Layer 5 of a small transformer language model trained on English Wikipedia (8 layers, counted from 0, width 96).
A neuron's activation on a vector x is GELU(weights . x), where the dot is the dot product.

Input weights of the MLP neurons that the questions are about. A number n stands for n times 0.0053.
n5: 8 18 -31 5 1 6 -15 -5 -26 -8 5 -6 -8 13 -19 8 5 1 11 21 -19 -2 7 -9 16 17 -9 -1 9 5 0 13 -39 -8 10 7 26 -20 -18 6 2 12 23 -2 -3 -20 -1 41 22 12 16 3 -1 -29 16 24 -2 29 -6 -17 -14 -14 26 -8 -24 -6 -3 -12 3 6 -25 11 -4 4 2 11 -5 -3 -22 -26 -14 -1 -27 -2 -11 -3 20 -2 12 21 4 36 -14 3 -28 -12
n26: -31 17 62 2 5 35 14 -53 -20 -3 5 20 -29 0 -32 22 14 -2 -7 61 22 -15 24 -2 25 -2 -16 1 40 -3 -18 3 -22 4 16 -1 -13 -27 20 -37 2 -46 0 -28 -46 -7 -56 9 -9 11 1 31 -32 -4 -13 30 60 -19 4 37 -18 2 -29 3 5 -4 -1 -22 -1 10 -9 25 3 57 11 34 17 49 -29 0 -29 -12 -23 18 30 -20 -22 -16 -10 16 6 -13 -40 -4 -15 -2
n68: -29 -34 -10 -3 48 15 -39 5 40 11 -2 -11 -1 -57 -55 -16 -23 1 -2 -38 43 31 32 21 29 -42 17 10 3 -15 -34 13 -30 28 12 -9 -17 -17 -3 43 -10 19 7 -28 -20 -15 23 16 14 -29 -11 17 22 -8 -9 -14 28 -10 31 -30 28 23 2 37 11 60 -27 -50 8 -23 19 2 -8 -20 -16 19 -29 59 -49 8 -3 34 -20 33 5 -47 -9 12 -73 -43 -44 41 -20 34 15 -19
n94: 17 21 -10 -41 -2 -3 14 27 3 7 -11 -24 22 -10 3 -23 7 -19 7 25 -29 -32 4 -12 -1 0 28 6 -6 15 -41 17 7 10 1 3 -26 -9 -21 14 33 1 16 29 -1 14 14 13 -12 24 3 -12 -29 -5 5 -13 22 18 8 25 11 -15 13 -4 2 14 -11 -24 13 -6 -13 6 -10 3 19 -26 8 10 18 -6 -12 -10 -45 -19 18 -43 -24 17 2 -4 -11 8 24 -17 3 37
n112: -10 16 31 -32 28 55 -16 12 -2 -3 -95 42 -24 -1 47 41 -40 19 0 27 4 -55 -47 -8 62 -27 67 14 17 -38 -20 8 1 0 24 -57 -22 14 4 -21 -4 35 51 -32 -27 -21 -82 18 -21 -13 62 89 -17 -26 1 38 4 -29 -9 27 40 38 1 -9 36 8 -3 17 -58 0 -50 -6 -5 -2 -20 17 -24 80 -16 -42 -27 -12 -42 7 -9 -38 38 -46 1 48 14 31 84 -31 59 40
n116: 8 -6 -31 -14 -44 -18 35 -9 1 -7 13 10 1 14 2 -13 -30 -17 10 12 45 -10 25 2 -18 -34 33 -20 17 41 8 44 -8 28 -3 13 8 -10 -5 -8 38 63 -7 -4 -23 12 -8 24 0 61 -15 2 -15 -31 40 -14 8 -19 49 -14 4 3 19 -8 8 6 -11 0 -1 -37 -47 1 -44 -4 7 -37 31 -3 -26 0 14 -1 -44 6 -20 -56 39 31 -16 6 7 -26 -3 4 -7 -7
n118: -6 13 -25 31 34 7 -41 19 -20 6 37 -18 4 7 -5 -3 -1 4 2 -13 -5 -9 11 -23 33 6 3 -2 1 19 35 12 -42 -25 -16 -10 -18 -13 36 -36 0 14 13 -39 -39 -10 -2 8 1 42 65 -12 -2 -29 20 12 -33 1 8 16 5 32 7 -39 -16 13 -68 -25 -12 -21 -3 30 -2 21 -6 37 17 34 4 15 -29 17 -8 -4 -38 -19 23 -8 -39 -8 16 9 39 -18 -1 9
n184: -8 -9 37 -42 31 -30 -4 13 -5 5 -16 -3 -24 -29 6 34 -20 -9 -13 -5 26 -15 -44 -47 -11 29 -21 3 -13 11 -1 47 2 53 -11 0 -33 -23 50 -24 19 54 10 21 4 26 -43 16 4 21 1 -22 -14 -57 21 19 -30 3 -21 29 -21 36 28 -65 34 5 13 -23 -46 50 -6 25 -4 42 19 -27 -19 36 -8 -43 -60 16 2 35 17 -43 43 -50 -14 -24 -35 25 15 -58 2 44
n188: 7 -19 20 -14 -14 0 -7 10 12 1 11 -12 18 7 -1 19 5 -1 -3 -27 -7 -14 15 -28 -11 9 -10 0 -37 30 -14 -4 8 -6 8 9 14 -1 5 -7 17 3 20 -2 23 -14 -13 -25 51 -3 -8 -11 -5 14 6 9 31 -11 -21 -38 -14 -1 8 7 10 14 -8 -33 1 8 -16 1 2 -34 0 -6 15 3 1 1 -19 4 -9 -7 19 4 21 -13 -13 7 5 -17 10 -13 16 11
n204: -19 -27 -20 -30 0 -14 4 -30 29 -2 29 18 14 2 5 -10 -2 15 -2 -5 12 -10 6 4 45 9 -1 18 7 -2 23 5 -42 -1 -4 -2 11 18 -8 33 11 5 -10 5 15 -38 33 34 -20 -28 9 15 15 7 19 -16 8 -14 -40 -8 0 -13 11 14 6 19 -15 25 -24 -10 -1 -9 -38 -9 17 -32 -1 0 -19 15 -34 -14 -15 13 21 -11 -7 48 -22 -6 -19 20 -22 -33 -7 42
n208: -49 14 -9 -18 14 -7 -23 -31 51 -12 -51 8 10 -29 42 -42 5 -34 9 21 -18 -17 23 -3 3 -20 -2 -37 42 -22 9 35 -9 -22 16 7 -7 36 2 31 -7 12 48 -13 -9 -7 38 -1 6 4 5 4 -52 -39 12 -29 -1 -23 -30 10 -6 17 22 7 45 2 2 -41 -17 -25 19 28 38 -1 -10 10 3 15 -15 -39 1 8 29 4 -17 -10 4 -4 -26 -31 1 16 10 -26 11 -15
n223: -1 -7 -14 0 -20 -7 23 0 -25 -11 7 -4 20 16 0 36 7 -12 45 29 2 16 -17 -29 5 23 25 0 15 -16 3 -23 -26 -6 25 4 -24 13 -12 9 7 4 -8 -1 24 37 -21 -11 17 4 15 -8 7 -4 -24 0 5 4 14 -1 -13 5 -8 8 15 -12 -27 -5 4 -22 -3 -3 6 -6 26 -3 14 -7 -39 5 16 -1 3 -15 -11 -7 12 22 18 -1 -7 -24 6 -7 -20 -8
n250: -2 -24 -33 15 35 17 -10 23 -12 -9 -18 -19 -5 18 9 24 11 -13 -11 -17 11 -4 -14 -11 3 11 7 -41 6 6 -9 20 -16 27 17 -22 -8 1 4 -4 -29 -9 36 20 0 7 -23 15 14 -3 -37 7 -22 16 30 -8 11 10 4 -9 21 6 6 3 -12 24 7 12 19 2 -25 5 -25 1 25 -12 -2 15 3 -1 11 -15 -16 2 -26 6 -23 17 7 -15 6 -17 13 -11 -29 25
n285: -1 10 19 -10 15 -12 -36 10 -6 -17 2 31 -20 -3 10 -9 -1 -7 21 32 8 12 -14 16 -23 12 35 13 28 8 -31 11 2 -17 -8 -11 -2 9 -2 -39 -10 -21 31 1 8 -24 -32 -3 0 -10 -14 30 -13 3 17 23 29 5 1 -9 21 7 -24 -23 1 -1 -15 17 -27 -18 -1 2 -30 -11 1 9 -26 2 -6 -14 16 -20 16 9 -23 13 -17 -38 1 -14 17 16 14 -31 13 -24
n287: -9 -16 -5 26 -2 -13 41 3 0 -7 -5 -27 26 -17 -2 3 -19 -18 -2 19 -11 7 -10 6 36 9 -18 -26 4 26 5 25 -8 5 23 19 8 -14 4 4 16 2 7 -4 -3 13 0 -8 0 -10 0 25 3 13 13 18 -3 -10 2 29 2 -11 -27 -20 10 3 6 4 -17 -18 -12 6 -11 -13 -13 -6 4 -12 4 -20 2 15 -23 -16 4 2 14 1 -11 -33 1 1 8 -5 -34 23
n351: -33 7 9 27 8 -10 1 -15 15 18 11 -1 10 16 -12 -20 -6 -12 7 11 16 -34 35 36 8 -3 39 -15 15 -21 1 24 -6 5 5 -4 -27 2 -25 13 3 14 -14 -18 -21 7 -23 24 -8 2 15 22 8 6 4 -12 -16 0 -3 7 0 38 -10 -7 -9 -9 -7 -4 15 -21 5 32 3 12 4 -2 16 -5 -46 -17 -8 -2 -37 -8 -13 -26 5 -12 5 29 4 -7 34 -34 10 14

Each question shows a token from some text and the vector x that enters the MLP there. A number n stands for n times 0.081.

" |": -1 11 3 27 7 -5 0 10 -13 28 -1 6 -15 14 -17 -12 4 -2 -2 6 -1 11 0 -6 2 -8 -19 6 13 -17 -1 1 -9 -13 -3 -1 10 -10 4 1 -4 -18 -7 -1 25 1 -6 4 -14 5 2 -17 -12 4 3 10 -3 -11 2 10 -1 -4 -5 20 3 0 20 7 -10 6 11 6 5 10 2 9 3 9 -8 -8 16 -6 -9 -56 5 28 -30 2 -12 4 7 16 -3 -9 8 -6
Which neuron fires most, and how strongly? n26, at about 1.6

"'": -3 -1 -7 7 21 -16 4 5 -13 16 5 -9 7 -11 -8 2 7 1 15 -4 -7 0 -5 -27 16 9 -7 -10 -28 -1 2 19 7 -6 -2 10 20 -10 0 -4 -12 4 -6 15 55 0 -6 15 -1 1 -24 -6 -13 11 3 -5 9 5 2 13 11 5 2 6 7 11 0 -4 -9 9 -2 1 -5 -8 -6 4 -6 3 14 -1 -6 11 -11 -46 -8 -8 -6 7 -3 -1 7 -21 8 -14 0 4
Which neuron lights up most? n250

"s": 14 9 8 4 14 -5 13 -8 1 9 2 -9 9 -15 -7 -10 2 5 -1 -2 -11 1 0 -3 11 -8 -21 -3 10 -6 4 -4 -10 -11 -6 1 19 -16 5 0 7 -4 2 0 58 -3 15 14 2 10 -23 0 9 -4 6 15 11 8 -26 -5 -9 -4 0 -3 -7 15 4 0 -5 14 -1 -17 14 15 -10 9 -7 3 -9 -5 -5 -6 -4 -58 -10 7 -13 -1 -1 7 14 -1 -2 2 2 2
Which neuron fires most, and how strongly? n5, at about 1.3

"D": 6 1 4 -3 -10 -6 11 -13 7 18 18 2 -14 -11 12 -1 16 6 2 10 -16 -6 -4 17 -1 -3 -10 9 6 -3 -3 -16 1 -3 -6 9 30 -1 19 -5 18 -2 -7 0 66 -1 5 9 -9 -7 -13 -11 9 11 -1 10 8 -1 -14 -1 -3 -20 5 -15 -13 14 8 3 2 1 -2 -4 -5 -7 -9 -8 -2 -9 -5 2 -13 4 -1 -42 -3 -5 -5 -17 -9 -10 10 4 -4 -2 13 5
Which neuron lights up most? n204

"-": 2 -3 18 14 7 -6 -13 -7 -1 38 15 2 3 3 -2 8 -8 0 1 -5 4 -2 4 22 3 2 -17 -7 -13 -5 -1 13 -3 -6 -5 -15 11 -4 1 1 -13 4 -8 2 34 0 -6 7 3 -9 7 -3 14 3 -18 -1 -10 -9 10 -13 -14 0 -4 16 -3 -3 -20 8 -19 19 9 22 24 -7 -2 1 2 1 1 17 -6 -16 -8 -53 -6 -15 -8 -16 0 10 8 -4 7 4 4 9
Which neuron lights up most? n351

" who": 7 5 12 9 4 -2 -8 4 -3 2 -2 -1 2 -4 2 18 7 -6 6 2 15 -3 -9 -4 2 -13 -9 0 -1 5 4 5 11 -8 -5 8 15 -12 -3 -4 10 6 -12 0 56 6 -6 3 -5 8 -11 -14 -4 6 4 1 3 2 7 -1 -4 1 -19 -1 -12 -6 0 0 -2 9 -2 27 -4 -13 12 1 2 11 13 -1 -3 -6 0 -75 -1 -15 -1 0 -13 7 7 -5 1 -8 -6 9
Which neuron lights up most? n188

")": 23 17 13 23 8 -1 13 -7 -10 9 7 -14 -20 0 0 -13 4 4 -7 -15 -4 4 7 16 7 2 -6 -11 5 -20 6 -14 7 3 -18 7 13 -6 -12 -4 3 5 -4 8 47 0 -4 5 -2 -6 -38 -7 9 0 0 7 -7 0 -17 8 4 -1 3 3 -18 -1 20 3 -14 13 12 2 -2 -5 4 0 -3 3 7 -18 -13 10 -6 -43 7 10 -8 0 8 6 -7 15 -8 10 15 -11
Which neuron fires most, and how strongly? n5, at about 0.22

" Ul": -9 -11 0 5 7 5 20 -1 0 27 8 -3 5 18 9 -8 13 -6 -3 -3 0 -8 1 4 11 -1 -20 2 0 -6 3 3 6 -9 -4 -1 23 17 6 -13 -11 7 0 14 53 6 -11 -3 -13 -5 -25 -11 -17 13 -11 -11 17 -7 -1 2 9 -23 -1 -12 1 8 -6 -16 1 13 9 -3 -6 -13 2 4 -8 3 11 -2 -9 -3 -6 -36 -14 0 -22 3 10 -16 23 -15 5 11 13 11
Which neuron lights up most? n250

" band": 2 -17 1 -4 3 -4 6 -3 19 4 4 2 4 22 -8 16 14 6 12 3 -12 -1 8 -10 -10 -3 -13 10 10 -1 -9 0 -2 4 -8 5 11 -6 -9 6 0 14 -5 9 55 -5 -8 12 1 -4 -21 -3 -8 22 13 5 -7 -13 -9 -4 -1 -9 3 5 -15 -11 15 -2 1 -9 -2 6 4 -6 -2 6 -4 -12 2 -3 17 -11 -2 -63 -17 -2 2 8 5 1 9 -3 -5 -6 -3 10
Which neuron fires most, and how strongly? n188, at about 1.2

" Horizon": -1 7 8 8 -8 -4 -1 -11 -2 19 12 12 -4 -15 2 3 8 -14 0 2 -17 -7 0 8 14 8 -20 2 1 1 1 -3 -3 -8 8 8 27 -8 3 -5 -10 -11 -6 11 51 3 16 -1 -15 12 -20 -4 4 19 -3 17 4 -7 -7 -13 -7 -2 3 -14 -6 9 11 -7 -10 4 4 -9 17 -2 -8 14 -5 -12 7 -8 0 11 -15 -52 -4 12 -21 11 -3 8 -2 14 4 2 2 -17
Which neuron lights up most? n287

"pp": 2 4 13 -3 -2 -6 4 -14 1 -2 9 2 -9 11 0 3 6 -6 3 2 -1 3 -5 19 12 5 -37 -7 -1 -15 14 -9 -18 14 -14 4 18 -1 -5 -6 -3 -17 -26 6 60 6 -9 1 5 -2 -28 -10 20 2 7 2 13 6 1 10 15 -24 2 11 -8 9 4 3 -3 -2 5 -11 3 -4 11 -14 -1 -4 -3 9 -7 18 -4 -33 -2 27 -19 -2 3 -4 -2 -2 -10 1 7 -2
Which neuron fires most, and how strongly? n204, at about 1.3

" Erik": 2 -12 5 4 -9 -17 9 6 1 27 5 -2 14 16 -10 -1 -8 14 -2 -1 10 -21 8 3 10 -10 -22 7 -7 1 21 -6 10 -11 7 -12 4 1 -10 -10 -23 -7 -11 25 33 6 -15 8 8 17 -36 -8 -16 16 -14 -11 4 -3 -7 -2 0 -14 -12 12 -5 14 -2 -8 -8 21 11 2 -8 16 5 6 -5 15 3 10 -8 -6 -1 -27 -16 21 -20 13 1 -5 15 1 3 1 -3 7
Which three neurons fire most, strongest first? n250, n188, n204

" established": 1 10 0 -10 -3 6 15 11 8 29 -2 -19 -11 1 3 12 0 -3 -2 -1 0 2 8 -14 10 5 2 4 0 1 -8 7 12 12 0 2 11 -9 -6 -4 22 1 0 4 44 2 -1 4 -7 -5 -20 3 2 10 10 4 -4 0 1 -2 3 3 -1 -1 -5 -13 2 -4 13 -11 -5 2 -3 -20 -11 0 2 -13 -11 -4 0 -5 2 -77 -1 -17 0 6 1 4 8 -1 -7 2 9 3
Which neuron fires most, and how strongly? n94, at about 1.8

" as": 19 -4 10 35 3 5 13 7 -5 28 -2 -2 5 12 6 3 2 -9 -2 -4 -12 -7 9 12 1 -12 0 -12 -6 11 -14 14 -12 -9 2 -9 10 6 -7 2 -6 10 -9 20 37 6 -18 0 -4 5 -19 -4 -7 12 10 -5 -6 -1 4 -8 -12 -18 -6 9 -22 5 -21 1 -13 16 -1 12 0 -10 -7 -3 6 -1 10 6 4 1 -8 -49 -17 -17 -10 -8 9 18 8 -6 8 -5 14 -1
Which neuron lights up most? n250

" first": -7 16 3 -10 1 4 0 6 5 16 -1 -1 -3 -8 9 4 3 -2 3 5 -12 -2 -5 -9 10 8 3 3 -5 5 -1 7 2 3 1 -6 11 -12 5 5 11 -18 6 4 52 2 1 7 -3 -1 2 5 4 4 -8 5 7 -5 -12 1 -8 -5 1 -3 0 -4 -9 -4 -1 5 8 4 6 -5 2 -6 0 -5 -8 4 0 8 7 -86 -9 8 -19 5 -7 -3 8 0 4 -15 2 4
Which neuron lights up most? n94

" Sweden": 4 -5 17 -2 -2 -3 14 2 11 21 -4 -2 1 -20 -2 5 12 3 -3 -11 3 -7 1 9 17 11 -3 3 4 -6 7 -11 9 -13 1 14 15 -7 -7 1 -6 0 -1 1 52 -12 18 -2 -22 7 -28 -6 0 24 -7 9 7 -3 -8 -1 -7 1 -2 -7 -15 -2 9 -4 3 5 0 1 5 7 -7 0 -12 19 -5 0 1 4 -4 -65 -2 7 -5 -4 2 10 3 -12 -6 -2 -3 -4
Which three neurons fire most, strongest first? n188, n287, n204

" Classic": 13 -3 8 17 4 1 3 -11 -1 21 -2 4 1 13 -1 -10 12 -6 -4 2 -14 -12 7 -10 9 12 8 1 5 -3 -18 5 0 3 6 7 27 -20 -1 3 -11 -10 3 16 47 -17 -4 8 -15 1 -18 -1 -3 16 4 19 -3 -8 -17 -4 -2 -6 7 -17 -5 8 7 1 5 1 -2 -5 12 -2 -8 2 -14 -17 10 -7 3 13 -19 -51 5 16 -10 17 5 -2 1 -7 -15 14 -4 -9
Which neuron fires most, and how strongly? n5, at about 1

" (": 4 -4 12 9 22 0 10 -9 4 25 9 -9 -7 -2 4 -1 23 3 -9 4 -19 9 1 10 -1 -3 -4 -11 0 -4 -1 -4 7 1 3 12 32 4 8 4 7 0 -13 9 55 2 4 -4 -14 -1 2 7 -14 8 4 10 1 -1 -20 5 10 -9 -1 -8 -16 -6 5 1 -6 2 -24 11 -12 6 -10 3 -4 0 -2 -12 -13 5 -7 -51 0 9 -17 -10 -3 -1 -13 -11 9 1 -1 5
Which neuron lights up most? n287

" thre": 2 6 0 -9 -4 -2 2 8 9 3 3 6 -7 4 -1 9 -5 5 -4 -4 17 4 -4 -5 -2 -5 -21 -12 8 0 -12 3 5 0 -5 -3 36 -3 7 -9 5 9 -21 8 43 3 -6 0 -7 8 -30 -14 3 -1 11 -1 0 -4 3 4 5 7 -12 11 4 -1 4 0 -11 13 4 15 -2 -18 -1 -1 1 11 2 -11 13 -4 3 -63 7 -7 -1 16 -2 -4 34 -19 -9 -3 -3 -2
Which neuron lights up most? n116

" Winning": 9 1 -7 2 13 -8 -8 -7 -7 21 5 0 -15 -5 -9 11 13 -10 -1 2 5 1 1 -11 2 1 -10 -1 13 -2 15 17 0 8 4 2 22 -16 -7 -6 13 2 -9 -7 31 -6 6 -3 -18 -11 -10 -15 -5 26 -9 3 14 -6 7 1 -1 -21 -11 5 -5 -5 15 -5 5 17 3 10 16 5 -6 8 0 0 -1 -14 -8 22 -18 -60 2 17 -17 -5 -2 10 4 21 -9 -1 3 -6
Which three neurons fire most, strongest first? n5, n26, n287

"rud": -7 9 3 4 -7 -9 8 -10 9 5 2 -2 -2 4 10 1 14 -6 -10 -4 -4 -20 -6 11 8 -6 -16 1 -1 -8 2 -2 3 -7 -14 -1 20 5 8 -17 3 -2 -11 4 54 0 -3 -2 2 -6 -46 -25 12 12 -4 -5 11 5 4 -7 12 -21 0 9 1 7 9 0 10 15 16 -7 -5 -13 -5 13 7 -3 10 -8 -10 9 -6 -38 -2 21 -15 16 20 -13 4 -3 -2 -12 22 -2
Which neuron fires most, and how strongly? n188, at about 1.2

".": -8 -11 1 0 0 0 8 5 5 27 6 -4 5 5 -5 -9 -1 7 15 -6 4 -13 9 8 5 -21 -8 6 -8 2 -5 1 4 -1 6 -15 14 -6 -6 -4 2 20 -2 11 53 3 2 3 4 3 -43 -22 2 7 -7 2 -3 2 4 -4 12 0 -1 22 -3 7 -7 -7 1 13 24 -2 -6 -10 -8 6 -2 -3 -14 3 4 2 -8 -51 -7 -9 -6 -6 -12 -9 0 -11 4 6 22 0
Which neuron fires most, and how strongly? n68, at about 2.1